Layer 4 of a small transformer language model trained on English Wikipedia (8 layers, counted from 0, width 96).
A neuron's activation on a vector x is SiLU(gate . x + bias) times (in . x + bias), where the dot is the dot product.
The model reads these tokens: "1" "===" "\n" "O" "n" " Mar" "ch" " " "10" "," " the" " c" "ab" "le" " se" "g" "ment" " of" "f" " the" " c" "o" "ast" " of" " V" "un" "g" " T"

The vector x that enters this layer's MLP at each token. A number n stands for n times 0.028.
0 "1": -2 -24 35 -11 4 28 65 -4 -5 11 -46 -7 -2 -47 42 -6 -6 28 32 -3 13 -3 3 13 -8 -24 -13 2 18 -9 -32 0 -2 -18 -35 -14 -13 30 20 -19 5 84 37 11 40 39 -18 10 -3 22 -50 27 14 -8 -18 -22 9 7 -18 -4 -36 9 -3 -8 -15 45 24 -44 -16 15 -18 34 -7 11 -14 19 -85 16 -16 13 -24 -52 31 -16 -9 37 2 -11 5 -29 41 -10 26 -4 -25 -3
1 "===": 4 -42 22 -14 16 -6 70 -40 -21 -15 -58 12 -4 -48 44 21 3 12 5 23 18 -5 -1 -32 -14 -39 0 2 -5 1 -15 11 -3 18 -13 -17 -4 8 23 -16 42 57 37 30 41 -2 -6 -9 -5 -1 -23 21 5 -22 -38 -31 -4 12 14 -1 -36 19 -4 18 -16 64 2 -21 -20 -5 -24 32 7 7 -10 7 -94 19 -22 28 -14 -46 -21 -3 -11 8 46 21 -1 19 11 13 49 -24 -20 10
2 "\n": 6 -18 18 -7 1 10 66 -8 -3 -27 1 20 0 -28 41 31 -1 5 14 1 30 -46 -15 -12 -2 -18 -2 -9 15 2 -19 2 -15 -29 -17 -40 2 15 24 29 -4 41 36 -9 27 19 13 29 -24 20 -18 16 14 -19 4 -3 25 4 -17 -15 -44 23 -6 -4 -7 31 26 -35 -21 10 -17 65 -24 4 -21 16 -90 8 -9 -18 9 -53 -14 2 -24 23 33 -2 1 -16 11 -12 32 -1 -48 20
3 "O": -1 -13 8 13 34 17 73 -15 -10 9 -26 4 -14 24 36 40 18 12 27 -8 52 -16 -10 24 -14 -4 4 1 30 16 -38 18 -19 -22 -27 -73 -16 10 4 -28 22 21 35 -16 13 -6 9 -18 -22 18 23 -4 21 -47 -8 4 0 11 6 -19 10 -18 -30 -13 7 22 20 -7 -23 -8 -6 37 -33 -38 18 14 -95 -25 -4 27 11 -17 8 36 -14 -1 -17 -6 -8 -3 21 2 23 27 -19 5
4 "n": -35 -33 -17 16 24 10 70 0 14 -24 -13 -2 10 -17 43 28 1 9 -23 -5 18 -37 -27 -22 -8 -2 24 30 59 15 -4 48 4 -3 -43 -72 -26 23 -12 -20 -48 3 17 -3 10 -18 20 -19 -5 3 35 -21 13 -28 -13 5 5 -6 38 -5 10 -17 16 14 3 6 20 14 3 -16 35 72 -26 -23 -21 30 -90 8 -31 16 5 -31 -1 19 14 41 -15 -38 -1 -39 -22 3 25 -14 33 32
5 " Mar": -11 -21 19 -18 44 15 56 36 0 2 -23 5 20 10 50 35 -39 32 -3 -25 55 -15 12 -10 -9 -19 30 29 -12 -8 0 36 -47 -6 -37 -74 -13 25 3 -15 21 12 24 19 6 -17 7 -22 -14 13 -6 42 12 -17 -25 1 -14 1 -36 -29 6 -12 -9 -9 42 -23 -4 -47 15 -14 36 37 -23 -17 -38 19 -90 -7 -8 18 10 -16 56 -10 -1 8 -16 -11 39 -16 4 23 9 5 -39 28
6 "ch": 0 13 19 -5 35 27 65 -30 -4 -22 -23 -18 17 -17 55 44 11 29 2 25 52 1 33 23 -9 -23 2 -4 30 12 -11 73 11 -9 -52 -90 -28 -26 0 -5 16 8 12 -19 55 -35 6 40 -13 6 22 6 24 -14 24 16 13 -38 -1 -10 -8 -7 -18 1 47 -3 1 -16 21 3 14 18 -16 4 -7 27 -76 4 -59 -16 0 -24 -24 -38 -19 -14 0 -30 9 -45 10 22 -35 -10 9 22
7 " ": -14 21 -3 -25 -4 28 70 4 11 -11 -24 30 -9 0 20 16 -17 22 -4 -15 33 15 0 -13 -6 -42 6 4 -3 9 5 -1 -16 -47 -21 -89 -17 6 13 -4 -6 23 20 13 10 -1 -59 36 -7 21 -4 25 4 -31 -31 -4 23 -48 -6 11 -17 10 -10 14 -11 15 -13 -3 21 5 1 30 18 -7 -6 21 -89 10 -24 45 9 -21 13 -30 17 12 20 -24 16 -37 -14 7 8 35 -33 35
8 "10": -24 -11 6 -9 16 0 68 15 18 -13 -41 8 10 -28 28 12 -4 2 5 -15 28 31 30 1 -9 -14 6 5 35 -11 -75 26 -14 -12 -24 -85 -18 11 18 -12 -5 28 14 16 30 -2 -46 12 -18 27 -10 8 18 -14 5 5 24 -36 6 -23 3 -3 -19 28 -9 12 -5 -27 -4 20 -1 14 -15 -24 5 0 -87 14 -10 -8 2 -12 -8 10 -1 41 -9 -18 32 3 37 6 4 29 6 23
9 ",": -9 -22 13 -9 16 19 60 21 -3 -13 -15 13 -12 -32 18 7 -37 16 -7 2 4 -5 14 8 5 -30 -6 16 20 -12 -43 29 -10 -16 -15 -67 11 26 49 -9 -20 24 30 10 45 10 -22 34 -18 4 -32 -22 -4 -34 3 -1 12 -44 -1 0 -26 8 -1 -1 6 6 8 10 20 5 41 36 -7 9 13 22 -93 -23 -32 -5 -1 -26 12 -7 8 2 -6 -19 27 -51 15 15 30 5 -4 31
10 " the": 17 -62 -21 -1 1 -15 66 -4 -15 -8 -39 12 28 -25 33 29 -1 16 8 9 25 -11 -17 7 14 -26 -25 -11 -29 -1 -25 50 -11 5 -49 -52 -20 10 43 -6 7 49 24 33 24 16 -43 -29 -3 -2 -21 0 38 -29 14 -20 -5 -15 10 -12 10 -6 -5 -11 -3 9 -27 -28 3 -17 5 11 -19 13 11 27 -83 19 36 -18 11 -9 28 0 -29 20 7 2 -10 -28 10 25 32 18 -16 35
11 " c": 16 6 34 3 6 -19 53 11 -50 -19 -44 6 24 -26 26 10 -9 13 23 8 13 -1 -7 -7 -2 -11 5 27 -13 35 14 31 -20 -23 -47 -45 16 5 7 -1 -13 47 23 -23 9 -12 -9 15 11 5 3 15 36 -37 -4 16 20 -5 36 -36 -39 9 17 33 -2 9 -25 -20 -5 -15 -24 23 -3 38 4 17 -81 0 -10 -20 16 -41 5 -13 -30 11 1 7 -2 -48 27 7 48 15 -67 30
12 "ab": 7 -47 26 -27 11 -33 56 -39 -15 -14 -9 -6 -4 -24 33 23 -21 -8 7 7 46 21 16 13 4 -46 10 47 -10 20 3 31 -22 -33 -35 -42 37 23 -8 -12 18 15 18 -14 -7 -42 -16 61 16 -1 55 11 50 -31 -16 22 22 23 0 -11 -10 48 33 18 3 -19 -18 -41 -6 -7 -18 60 -40 -13 -8 9 -78 2 11 7 -2 -68 -21 -26 -12 2 13 34 -37 -7 50 2 1 16 -20 9
13 "le": -18 -15 7 9 -14 -28 72 24 5 -11 -24 -14 13 -25 17 50 11 13 5 10 19 -8 -19 -8 6 -26 23 15 -11 -3 -18 43 -34 -56 -20 -48 27 -12 25 -10 14 28 12 22 0 -3 17 6 16 11 25 17 13 -32 18 -2 15 -48 -18 -2 16 13 3 36 17 -17 -20 -31 -38 -6 -27 9 -16 -7 44 -16 -88 -45 -27 -19 -42 -51 -16 7 20 11 6 -14 0 23 29 16 22 25 16 30
14 " se": -1 -8 -19 2 -24 -28 69 29 5 17 -35 8 14 -19 13 5 -37 14 8 -7 19 -17 -29 -32 2 -29 -5 18 -15 39 3 29 -6 -5 -49 -7 -5 33 13 -6 42 20 19 12 2 -31 -9 16 -1 2 -1 21 50 -29 -3 6 10 12 -5 -37 0 42 13 34 13 12 -5 -16 -10 -19 -31 -25 -12 14 18 4 -91 -37 20 -21 -7 -34 -28 10 -38 35 2 -7 -17 2 1 28 29 32 -38 51
15 "g": 8 -37 -9 -25 37 -3 63 -41 -11 -33 24 -10 16 -32 34 42 4 -10 8 -13 24 -2 16 -21 -7 -52 -4 32 -6 8 -2 52 43 -20 -60 -5 2 14 6 19 22 -20 9 -11 43 -39 -23 -28 22 7 25 35 -1 -7 -26 23 13 -21 -11 20 4 13 50 27 -4 -25 7 -18 14 -10 -35 16 -10 -26 -11 -18 -85 3 -12 0 -32 -23 7 -24 -25 23 14 -13 -32 -8 35 23 61 -9 -4 65
16 "ment": 15 -39 -16 -13 18 -13 68 -48 -30 5 2 -7 -6 -60 19 45 7 -10 17 -10 33 -48 4 -12 8 -44 8 64 -14 -5 -12 58 -6 -30 -55 -17 21 7 11 -27 71 -34 17 7 -2 -4 -28 -18 -5 -19 15 9 30 -17 9 -12 1 -8 17 -29 -20 19 5 36 -8 30 0 12 9 28 -35 6 32 13 -23 32 -75 -22 -28 14 -30 -33 1 -3 6 51 25 -36 23 11 13 10 48 -4 -3 23
17 " of": -29 -43 -10 -11 -17 -5 53 5 -7 -16 -26 -5 1 -38 19 14 0 12 2 19 18 -14 -3 16 10 -17 -19 10 -20 6 -14 10 0 9 -51 -47 -16 30 53 15 -2 -15 23 5 18 24 -40 -7 -1 -14 1 -11 41 -1 -1 25 38 -16 16 -13 -45 -5 4 22 56 26 26 -8 3 0 -27 39 2 36 -15 -13 -84 -33 -8 -12 -8 -31 26 -9 20 -10 -26 -29 -11 -13 11 32 22 40 -10 48
18 "f": -3 -27 3 -8 4 -10 56 -40 9 -1 16 -14 -11 2 11 -2 20 -3 6 -27 14 22 22 2 3 -19 -10 78 10 43 8 12 -1 -22 -45 -37 -55 -16 -6 -32 22 15 26 -29 35 17 -31 6 13 5 10 -24 66 -24 -4 12 18 -36 12 -3 -9 5 4 15 -19 -1 22 -16 24 1 35 24 -26 -5 -31 -13 -92 -25 -17 -12 21 -16 35 -21 1 14 -43 -36 -1 -1 21 5 61 17 -2 60
19 " the": 12 -59 -23 -9 -1 -12 60 -19 -10 -19 -30 7 31 -26 23 21 5 14 10 9 25 -13 -19 4 17 -23 -24 -7 -27 3 -24 49 -12 25 -44 -34 -14 4 46 -1 15 44 16 34 20 20 -54 -29 -1 -8 -16 2 46 -34 15 -25 -1 -25 -14 -4 4 5 -1 5 -7 1 -23 -27 2 -13 2 13 -12 15 5 29 -80 10 33 -16 3 -20 48 -2 -26 19 11 2 -4 -18 19 23 31 22 -25 44
20 " c": 11 7 34 0 4 -15 46 1 -50 -25 -36 3 23 -26 24 4 -6 14 23 14 8 -7 -8 -6 2 -10 6 24 -6 36 14 26 -22 -15 -44 -35 16 2 12 4 -12 48 16 -17 6 -7 -13 15 12 0 5 19 38 -41 -2 12 20 -13 25 -28 -43 13 22 42 -5 6 -27 -21 -7 -15 -25 18 1 41 4 14 -75 -9 -8 -18 14 -44 20 -11 -28 12 5 8 -3 -43 33 4 49 20 -73 33
21 "o": -30 -28 27 3 5 -45 53 -59 13 -26 -16 -13 -13 -3 8 45 -4 35 27 -9 20 10 -2 -10 7 -27 29 10 -19 13 -16 0 -24 -44 -73 -35 6 11 14 1 -32 48 17 -11 -13 0 -9 -17 3 -3 25 7 17 -33 51 -26 37 -22 -25 -36 16 45 9 23 33 -8 -35 -2 -31 -2 -31 57 3 4 33 39 -77 -24 11 13 -16 -23 -7 31 0 13 7 9 -20 -22 33 -9 41 11 -9 59
22 "ast": 1 -60 12 -20 -27 -36 59 -66 -15 14 6 -22 25 -34 18 59 -6 10 -19 24 41 4 2 -17 11 -36 -24 46 -9 9 -16 17 5 -47 -35 -60 -1 11 2 14 28 15 4 10 8 -26 -1 25 5 -14 36 9 33 -41 22 20 36 -1 -5 -29 -7 50 34 24 -3 23 -26 -6 12 3 -22 30 -12 -6 28 0 -70 -5 11 28 -19 -73 -14 -30 0 11 2 6 -34 20 33 16 3 19 2 17
23 " of": -32 -42 -2 -3 -26 -8 48 4 -8 -14 -27 -8 7 -32 19 13 6 14 3 22 19 -9 -1 17 17 -16 -13 17 -16 14 -12 0 -7 -3 -51 -51 -9 23 55 16 -19 -1 17 9 11 25 -38 2 -1 -12 9 -15 40 -13 -2 20 34 -15 13 -15 -42 -8 12 21 58 27 7 -11 1 -4 -25 54 0 28 -14 -14 -78 -28 -8 -9 0 -39 42 -6 11 -12 -27 -26 -9 -17 9 32 14 45 -16 47
24 " V": 37 -33 38 -7 11 12 44 0 -11 -14 -15 -3 35 17 50 23 -19 20 -16 13 0 -8 24 -30 17 -22 -6 11 -22 41 15 25 -36 -51 -66 -71 15 -18 -7 35 -17 0 8 -17 27 -4 -14 7 8 -6 -11 4 58 -4 -9 -36 21 -14 -16 -8 -19 7 -20 11 4 17 -15 8 -1 -1 -20 40 -5 0 -13 15 -66 13 -22 38 -3 -10 42 0 -8 7 -3 -26 22 -9 8 -10 -30 35 -67 50
25 "un": -18 -13 26 -11 19 -3 44 -1 -7 9 23 -22 -10 14 42 45 -21 3 6 -6 28 -11 48 -31 8 -29 37 -2 25 25 -3 2 -23 -44 -40 -80 25 -14 -5 -18 -14 35 14 -9 15 -10 -33 9 -1 -7 22 -2 80 -10 -40 -29 11 -54 -6 20 -14 -6 -10 24 4 11 -34 -22 -4 13 18 39 -49 2 -37 -17 -69 -25 11 18 15 -8 16 51 3 15 -29 3 48 13 -3 6 -35 44 -13 57
26 "g": 14 -18 -1 0 6 12 49 -45 0 -29 2 -23 14 -14 41 40 -5 -2 10 -18 19 13 25 -17 7 -39 15 3 32 30 0 36 2 -22 -62 -68 -3 -28 0 27 -17 -10 4 9 64 -54 -31 25 19 1 25 42 -9 -3 -47 -14 31 -42 -11 27 1 -16 33 16 21 -33 -39 -25 39 9 26 10 -34 -11 -29 -25 -72 15 -7 27 -13 4 8 -11 -19 12 24 -11 15 9 26 10 0 7 -14 58
27 " T": 22 -15 -33 -29 -20 5 53 -28 -15 16 3 -9 14 20 33 13 4 20 8 -11 25 4 -8 -3 -2 -24 -16 -17 30 39 16 44 -15 11 -35 -59 -2 -6 4 3 -25 2 9 -3 25 -16 -13 22 9 -11 9 -10 20 -30 -7 -17 31 -36 -10 1 -12 -6 -49 28 5 8 0 19 35 13 4 36 -17 13 -3 -2 -71 -4 5 50 -19 -29 13 12 -13 10 11 9 26 3 23 8 -17 28 -79 41

Each question shows the input weights of one neuron of the MLP. A number n stands for n times 0.0071.

n62 gate (bias -0.024): 17 -8 8 -57 1 9 -8 36 12 -6 -7 1 -23 -23 -16 -13 3 -51 21 3 29 10 21 -2 -11 -12 36 -35 1 -20 -34 -35 -6 55 -3 11 -4 22 11 -19 1 8 17 18 -27 -38 16 20 -4 35 19 27 21 22 16 -4 -26 25 -20 29 -18 4 37 -20 2 -5 -21 -9 -27 7 -23 -9 -18 -37 57 -25 -16 -26 -16 -27 -31 -3 23 8 -24 18 18 3 -7 -22 0 16 24 25 8 -10
n62 in (bias 0.005): 16 -5 -19 -13 15 -6 21 -9 18 -3 -21 -10 11 11 -20 8 -13 -6 4 19 3 -28 -44 -1 -13 -43 8 -3 11 2 -13 -13 11 -16 15 -5 15 42 34 -5 10 1 -5 -2 -3 18 10 -24 38 3 -2 -9 0 -3 -26 12 29 -27 -5 24 10 15 -5 -18 -17 -13 6 -26 5 30 0 -5 -7 17 8 -43 7 -7 23 15 -32 35 20 -2 27 -22 8 -3 -28 21 0 -21 12 4 14 -18
Its two highest activations, in order, are on tokens 13 "le", 15 "g"

n13 gate (bias 0.009): 14 -2 9 -9 -1 -31 2 -7 -6 19 12 2 -14 5 -12 -12 5 -42 1 -33 11 -26 11 4 -17 -39 30 11 3 25 7 -35 -35 7 7 2 19 -31 2 -11 -3 25 43 23 13 -2 -3 9 3 24 24 29 37 -1 9 13 -22 -14 -14 -14 -21 10 2 -21 -6 0 9 -10 1 -21 16 -12 -30 10 5 -16 -1 -41 48 -10 19 12 7 44 15 30 -8 10 -21 -4 2 -21 -1 -35 0 3
n13 in (bias -0.002): 3 -3 7 -27 -1 -10 4 27 10 -17 8 -19 -1 5 -26 39 -30 -9 -8 1 -2 -24 -12 -16 13 18 -22 19 25 1 13 54 0 1 -7 8 -8 70 4 1 11 -6 5 -30 -4 -3 21 -41 26 -5 -2 11 1 -17 -32 -5 2 6 18 1 -10 -23 8 9 3 -30 24 3 -24 -14 -6 -3 35 -32 28 7 -1 -22 -5 12 -19 13 -9 -5 -8 -11 16 -22 -5 -4 -15 17 -4 20 -17 13
On which token does it fire most? 14 " se"

n155 gate (bias -0.022): -19 -10 -4 11 -28 24 14 11 3 -4 15 -7 22 -2 10 -59 -1 16 -9 -21 40 21 17 -32 -4 -7 -26 2 -13 26 7 -37 -20 -7 24 -9 -1 4 -15 4 -4 29 -25 -4 4 6 30 8 -14 -6 0 -58 18 -14 -5 5 7 54 -13 40 20 -13 13 -7 7 14 11 -16 8 1 9 -5 3 -16 -2 11 -29 -21 19 -1 14 3 -15 -15 6 43 -13 10 1 -7 7 21 3 -8 -7 14
n155 in (bias 0.027): -14 -23 -23 0 9 5 12 -24 -13 -8 23 8 -34 13 -17 -13 -2 7 3 43 -9 6 13 7 3 -11 -10 -15 4 -6 -5 33 43 4 4 21 -12 35 30 -12 26 -31 23 -19 -9 26 3 -13 -32 -17 -6 2 11 30 -15 13 1 -26 3 -12 -4 3 -25 -22 16 -6 16 27 -5 -13 -9 12 -25 -5 -3 31 -6 15 -29 -18 7 2 18 -6 2 -12 -20 25 -19 12 -15 -18 29 -12 8 18
On which token does it fire most, and how strongly? 18 "f", at about 1.4

n28 gate (bias -0.037): -9 -13 21 12 -13 -14 -21 20 8 7 1 42 -4 14 10 24 -4 -39 32 -51 -30 27 -17 6 -2 8 -3 -45 -15 22 -2 -7 -47 -25 -25 -34 -17 -7 -6 -3 -48 32 20 -3 -46 -29 25 -4 -9 -4 6 5 -18 -31 -32 17 -2 20 -8 40 7 7 -1 27 -33 5 -5 6 -11 25 -25 15 -1 17 -6 -7 30 3 23 4 0 -3 50 18 -12 -20 24 21 5 19 -10 7 23 -17 26 11
n28 in (bias 0.008): -8 -34 -23 -16 8 -20 -13 23 23 -6 -31 -1 11 -8 -24 8 -2 -11 -15 -34 -31 -31 -22 26 -1 -43 7 -2 26 -23 24 -24 -6 0 -5 -12 4 -17 -15 2 3 1 -1 9 -30 18 -13 -15 0 -16 13 -3 32 -13 10 -4 12 18 28 -24 -21 -1 16 21 -4 -24 8 -14 -9 17 23 38 -21 50 4 12 12 14 5 11 24 -30 4 2 29 -5 5 -11 2 27 -16 -17 1 12 20 31
On which token does it fire most? 21 "o"

n171 gate (bias -0.017): 39 12 21 2 17 -15 5 27 -20 2 -41 8 9 6 5 41 -11 -42 7 2 -2 -3 -27 -12 7 7 6 -14 49 -18 13 -28 11 -10 -37 13 -7 23 3 -19 -4 23 -13 -1 2 -17 25 -18 20 2 8 18 -12 -28 -11 15 -11 16 -53 14 -33 0 0 9 -7 16 -9 0 4 -4 -3 9 1 33 -11 -28 -4 -27 -7 -31 -12 31 6 5 -5 -18 27 15 -17 -9 15 35 16 2 1 -26
n171 in (bias -0.006): 9 12 14 16 26 -26 8 27 10 4 -4 -14 9 24 -11 5 -5 -15 12 -17 23 21 -2 12 12 -18 -17 -10 -16 -26 -25 5 -34 20 8 13 33 75 -2 9 -2 -11 8 -20 35 -28 -2 2 -14 4 18 -1 -13 6 3 14 21 -11 -20 -12 18 -8 -17 12 -18 13 17 2 12 -13 8 -13 11 -12 -1 24 -4 -5 -11 -23 31 -11 1 -9 -15 6 -18 18 -17 -1 -20 -25 7 -15 5 -2
On which token does it fire most? 14 " se"

n31 gate (bias -0.067): 15 -3 -19 -14 -28 14 22 45 -8 10 -13 12 3 -1 7 -3 -15 4 17 -20 -35 10 -14 27 -17 20 -18 19 7 3 31 -35 14 -41 -10 15 0 -5 5 0 2 6 -2 21 2 10 -26 30 -50 6 -26 5 -7 34 -15 -12 14 11 -33 9 21 24 -13 -52 -16 30 9 -8 4 7 16 -45 -10 16 38 27 -17 -3 -2 -29 -1 21 9 18 18 1 -34 -8 4 21 -35 11 -21 11 3 -20
n31 in (bias -0.032): -12 -30 7 6 -17 16 -22 31 0 4 23 2 -8 29 25 37 -18 -2 13 3 -9 -2 -9 7 -18 0 1 -4 4 31 -15 5 -3 -36 -20 10 -14 11 2 20 -19 -23 -21 -7 30 -24 -12 -1 -3 12 3 -4 2 15 2 8 -27 -1 -5 8 41 7 -19 -2 3 -20 -13 21 -3 -2 17 -25 -21 3 20 27 7 -1 4 -5 -2 -19 7 10 13 -4 0 8 7 7 -11 14 2 -4 -6 31
On which token does it fire most, and how strongly? 1 "===", at about 0.53

n162 gate (bias -0.026): 28 8 17 -16 -5 -3 -12 14 20 -8 -41 20 14 -6 14 -31 7 -13 27 -9 -10 10 -18 -28 -9 -7 19 2 9 6 2 -7 2 -2 -18 -2 9 2 3 1 -15 20 24 -9 7 9 15 -4 -16 25 17 8 3 -38 -18 6 20 7 4 3 -5 13 9 2 -42 6 -21 13 -9 22 19 -3 -15 10 26 10 -4 20 14 4 13 8 -6 -12 -20 5 -2 -16 11 -1 5 -37 -20 -2 -16 -8
n162 in (bias 0.021): 7 23 -8 13 -10 -10 2 22 -2 7 6 18 8 14 23 5 -9 7 5 7 11 -13 20 14 -9 10 -21 17 -6 19 -6 -26 3 -11 -12 -4 17 5 24 -13 -57 33 10 -25 -2 -4 -4 23 -5 19 -16 26 -13 4 -5 6 31 37 -5 -7 18 -10 -5 0 -18 10 -5 21 -2 -14 -35 25 23 -5 -10 10 8 -21 -2 6 -9 -5 -21 -26 6 -21 -5 42 -19 -12 -34 -6 -9 -19 -9 -21
On which token does it fire most? 11 " c"

n88 gate (bias -0.042): 40 4 -2 -37 39 -26 16 2 -4 10 12 0 22 -29 -62 -20 5 -14 -17 -36 4 10 25 3 -2 7 -30 2 16 -16 -23 -15 -46 13 5 4 -5 43 -20 17 -22 41 11 -3 27 43 19 -37 -9 -13 24 12 -6 -19 11 9 26 32 -9 20 -4 25 -13 37 -19 -18 -5 11 -1 -23 0 -4 28 -32 -2 -6 -16 -21 0 -10 20 0 -16 -15 23 -42 5 -14 -15 -19 3 -17 35 -10 9 -12
n88 in (bias -0.008): 3 23 -11 -1 6 -8 19 4 1 -32 5 18 -29 -9 -44 20 -2 21 -11 9 16 -27 4 -17 -27 -13 -6 -8 18 -3 -6 -8 -5 12 2 -8 48 17 6 -13 -3 24 -7 13 15 14 4 -16 -11 15 -17 -12 12 -29 7 8 4 8 13 -1 -49 17 12 12 -25 15 29 -5 20 19 -9 -7 13 9 -24 25 24 -40 -27 5 23 -14 7 -12 -20 -32 35 10 9 -9 -5 4 -25 15 -1 -13
On which token does it fire most? 9 ","

n7 gate (bias -0.059): -6 -2 -19 -3 -18 -15 3 -1 8 8 31 40 9 13 19 21 -26 6 -30 4 9 -12 -25 -30 5 6 4 -30 9 15 -6 -11 6 -24 32 5 13 18 -3 12 2 -38 14 -15 39 3 -8 -6 20 -11 27 -2 -12 11 -28 -2 -8 28 -9 -8 9 -25 12 7 -22 3 8 -28 -2 -14 12 -6 26 25 -44 -18 5 14 21 7 -25 -28 -28 23 -20 29 7 -8 -36 -22 -11 10 -20 -17 2 61
n7 in (bias -0.015): 2 -1 36 -17 -28 3 -15 12 -8 -10 12 35 11 -13 -24 10 -2 -22 -4 18 11 -9 -10 -5 -18 -28 -2 -17 16 11 -16 9 1 4 -13 11 -11 -30 19 13 2 -26 51 -38 13 -4 -31 -22 -1 -10 35 27 25 -24 -20 -11 12 12 6 7 -8 -19 8 2 -30 14 -1 16 -27 17 -17 -34 17 6 12 -30 -4 5 23 -4 -4 -13 10 12 -15 24 -14 -33 -29 1 -13 -2 0 -8 -1 23
On which three tokens does it fire most, strongest first? 15 "g", 14 " se", 26 "g"

n169 gate (bias -0.009): 16 -2 26 5 7 33 -6 6 -40 -1 -49 21 3 -10 -28 -29 -7 -44 1 -32 2 -5 1 2 16 -7 -16 13 3 -12 32 -27 -24 13 -27 7 -8 -5 -16 -15 4 8 -2 10 -50 -2 24 5 0 -53 -12 11 10 -14 9 18 -6 11 -10 -45 -7 33 29 10 2 29 -35 15 26 24 -14 9 4 -11 -9 3 10 14 15 0 16 8 6 -18 -25 -8 7 16 -64 4 24 27 44 -4 14 12
n169 in (bias 0.030): 13 27 19 -7 -1 17 -5 -12 -18 -23 -6 16 2 20 15 6 3 -16 -4 -12 -6 -16 5 40 -8 10 -12 -6 40 13 -8 -19 -37 -19 10 -6 1 15 4 7 -26 -17 -10 1 -24 -22 -2 6 -9 4 -13 24 -22 -19 -22 28 14 -27 -16 -24 -20 15 31 6 -23 19 21 -13 5 7 4 30 1 29 4 17 18 -11 -6 -6 9 -13 31 -14 -9 -19 23 30 -8 -24 -5 4 7 23 11 -27
On which token does it fire most, and how strongly? 20 " c", at about 2.3

n45 gate (bias -0.076): 10 0 -13 -13 -21 5 9 5 13 -32 13 1 -24 -6 11 -11 -31 -17 -37 1 -10 16 13 -14 -36 8 14 -13 31 7 -3 -22 13 -12 -31 -4 -35 -8 0 1 7 10 -6 -16 -40 37 10 40 48 -26 -18 0 18 15 -31 10 21 18 18 9 0 16 8 2 -3 15 13 26 -17 19 18 -28 -15 15 57 -41 -3 11 41 -11 0 -7 -17 24 28 -23 13 -2 -63 3 -5 -40 -13 10 -2 4
n45 in (bias 0.053): -17 7 -6 -10 8 5 -2 -16 21 20 -37 -11 16 19 9 -34 23 5 -11 -23 11 12 -9 4 -16 27 10 -9 5 31 1 1 10 26 6 -25 -10 -37 0 -6 -4 15 -14 35 30 -24 -8 37 0 -20 -2 -6 19 -30 21 -18 -6 0 -4 5 8 18 -40 -11 26 21 -5 -27 0 -1 -5 -47 -17 7 17 -4 -9 -10 -1 7 1 11 5 21 -22 0 11 18 -13 8 4 -12 2 -14 14 -19
On which token does it fire most? 15 "g"

n0 gate (bias -0.016): -4 -1 -8 -9 24 13 36 -7 -12 15 -8 -20 -15 -8 -5 17 15 25 -5 -7 -4 -4 -3 4 7 -6 7 4 -19 -23 -1 21 13 -17 5 -13 -21 -9 -21 7 14 -3 3 0 20 -18 -9 12 15 2 -3 -7 11 12 17 11 -12 -9 -8 0 9 5 -8 4 28 -1 -4 0 20 25 3 -11 -10 -7 -2 8 -3 1 -8 5 -5 -7 -14 -4 31 14 4 -17 18 2 -3 5 -3 10 20 20
n0 in (bias 0.053): -14 0 23 3 3 1 9 -3 3 -11 4 0 6 7 30 13 -4 0 21 -9 -3 -6 12 -15 -8 19 -23 2 5 8 -4 13 -19 15 -18 -13 5 23 7 -11 -21 30 23 3 1 0 10 2 11 -6 13 17 10 -28 -21 -11 20 19 12 -2 -21 -3 5 -3 -13 -5 13 3 -32 -2 -28 31 -28 5 10 13 -12 6 -11 -17 10 -23 2 -6 4 16 -2 11 -10 -27 0 -21 8 -11 -12 9
Its two highest activations, in order, are on tokens 6 "ch", 4 "n"

n57 gate (bias -0.034): 27 35 -2 -10 -11 0 19 18 -9 -12 -5 19 -1 4 -8 -27 4 -13 -38 -1 -10 7 9 10 1 3 -37 8 13 8 9 -29 -1 7 -3 9 -21 2 -11 0 24 12 14 2 21 13 3 -14 -8 -13 -3 5 -15 -8 -19 -29 46 1 -15 -8 2 4 -19 7 4 2 7 -5 1 7 9 -9 2 -9 21 26 -28 6 -32 -24 7 27 -16 8 16 -13 -21 -4 -22 5 20 -26 14 -20 -6 -13
n57 in (bias 0.048): -26 6 5 -21 9 -3 16 -30 -5 -19 22 -17 -10 -19 1 -3 -11 -23 3 15 -19 33 8 -2 -15 -19 5 -8 -36 -47 12 7 17 -6 10 37 -48 16 -4 -29 -9 4 -28 12 -9 -1 -15 1 -16 1 9 15 -1 -1 0 8 4 3 2 27 6 -1 7 9 -5 -2 -7 -6 -11 -4 -21 25 -11 -3 14 24 -6 14 9 0 9 -5 -27 1 -1 23 13 -8 0 -24 -2 16 18 8 22 0
Its two highest activations, in order, are on tokens 1 "===", 0 "1"

n166 gate (bias -0.105): -20 8 -18 38 -17 1 15 27 21 -7 -17 -13 -10 31 -14 -4 -12 -12 22 18 20 4 -7 73 3 -23 -12 -13 58 1 15 -13 -31 1 -20 14 39 -1 -22 30 9 4 -3 -19 8 -4 15 27 0 -34 23 23 11 -19 -25 -20 -2 33 -37 24 -6 30 0 -17 -31 -11 27 -29 -6 29 -45 -8 -26 -3 14 6 -7 -21 -14 -12 -6 -8 -15 22 14 -28 28 35 24 16 -8 -53 21 11 -10 -17
n166 in (bias -0.062): 41 -26 -22 24 -8 -6 -1 5 -21 12 17 12 -9 -7 14 17 19 -24 -7 -37 -17 48 22 36 -30 -6 13 -7 4 22 3 -10 16 29 3 27 -38 34 31 -19 -15 11 -1 2 27 -17 -12 44 14 5 10 3 -4 6 -9 10 17 6 -8 -4 19 -18 18 -12 -8 -8 -24 -2 8 -29 19 8 -10 -31 8 -10 -17 -37 -9 -23 7 5 -17 -1 1 -9 -18 -14 14 -19 3 -13 -22 -19 6 -21
Its two highest activations, in order, are on tokens 12 "ab", 16 "ment"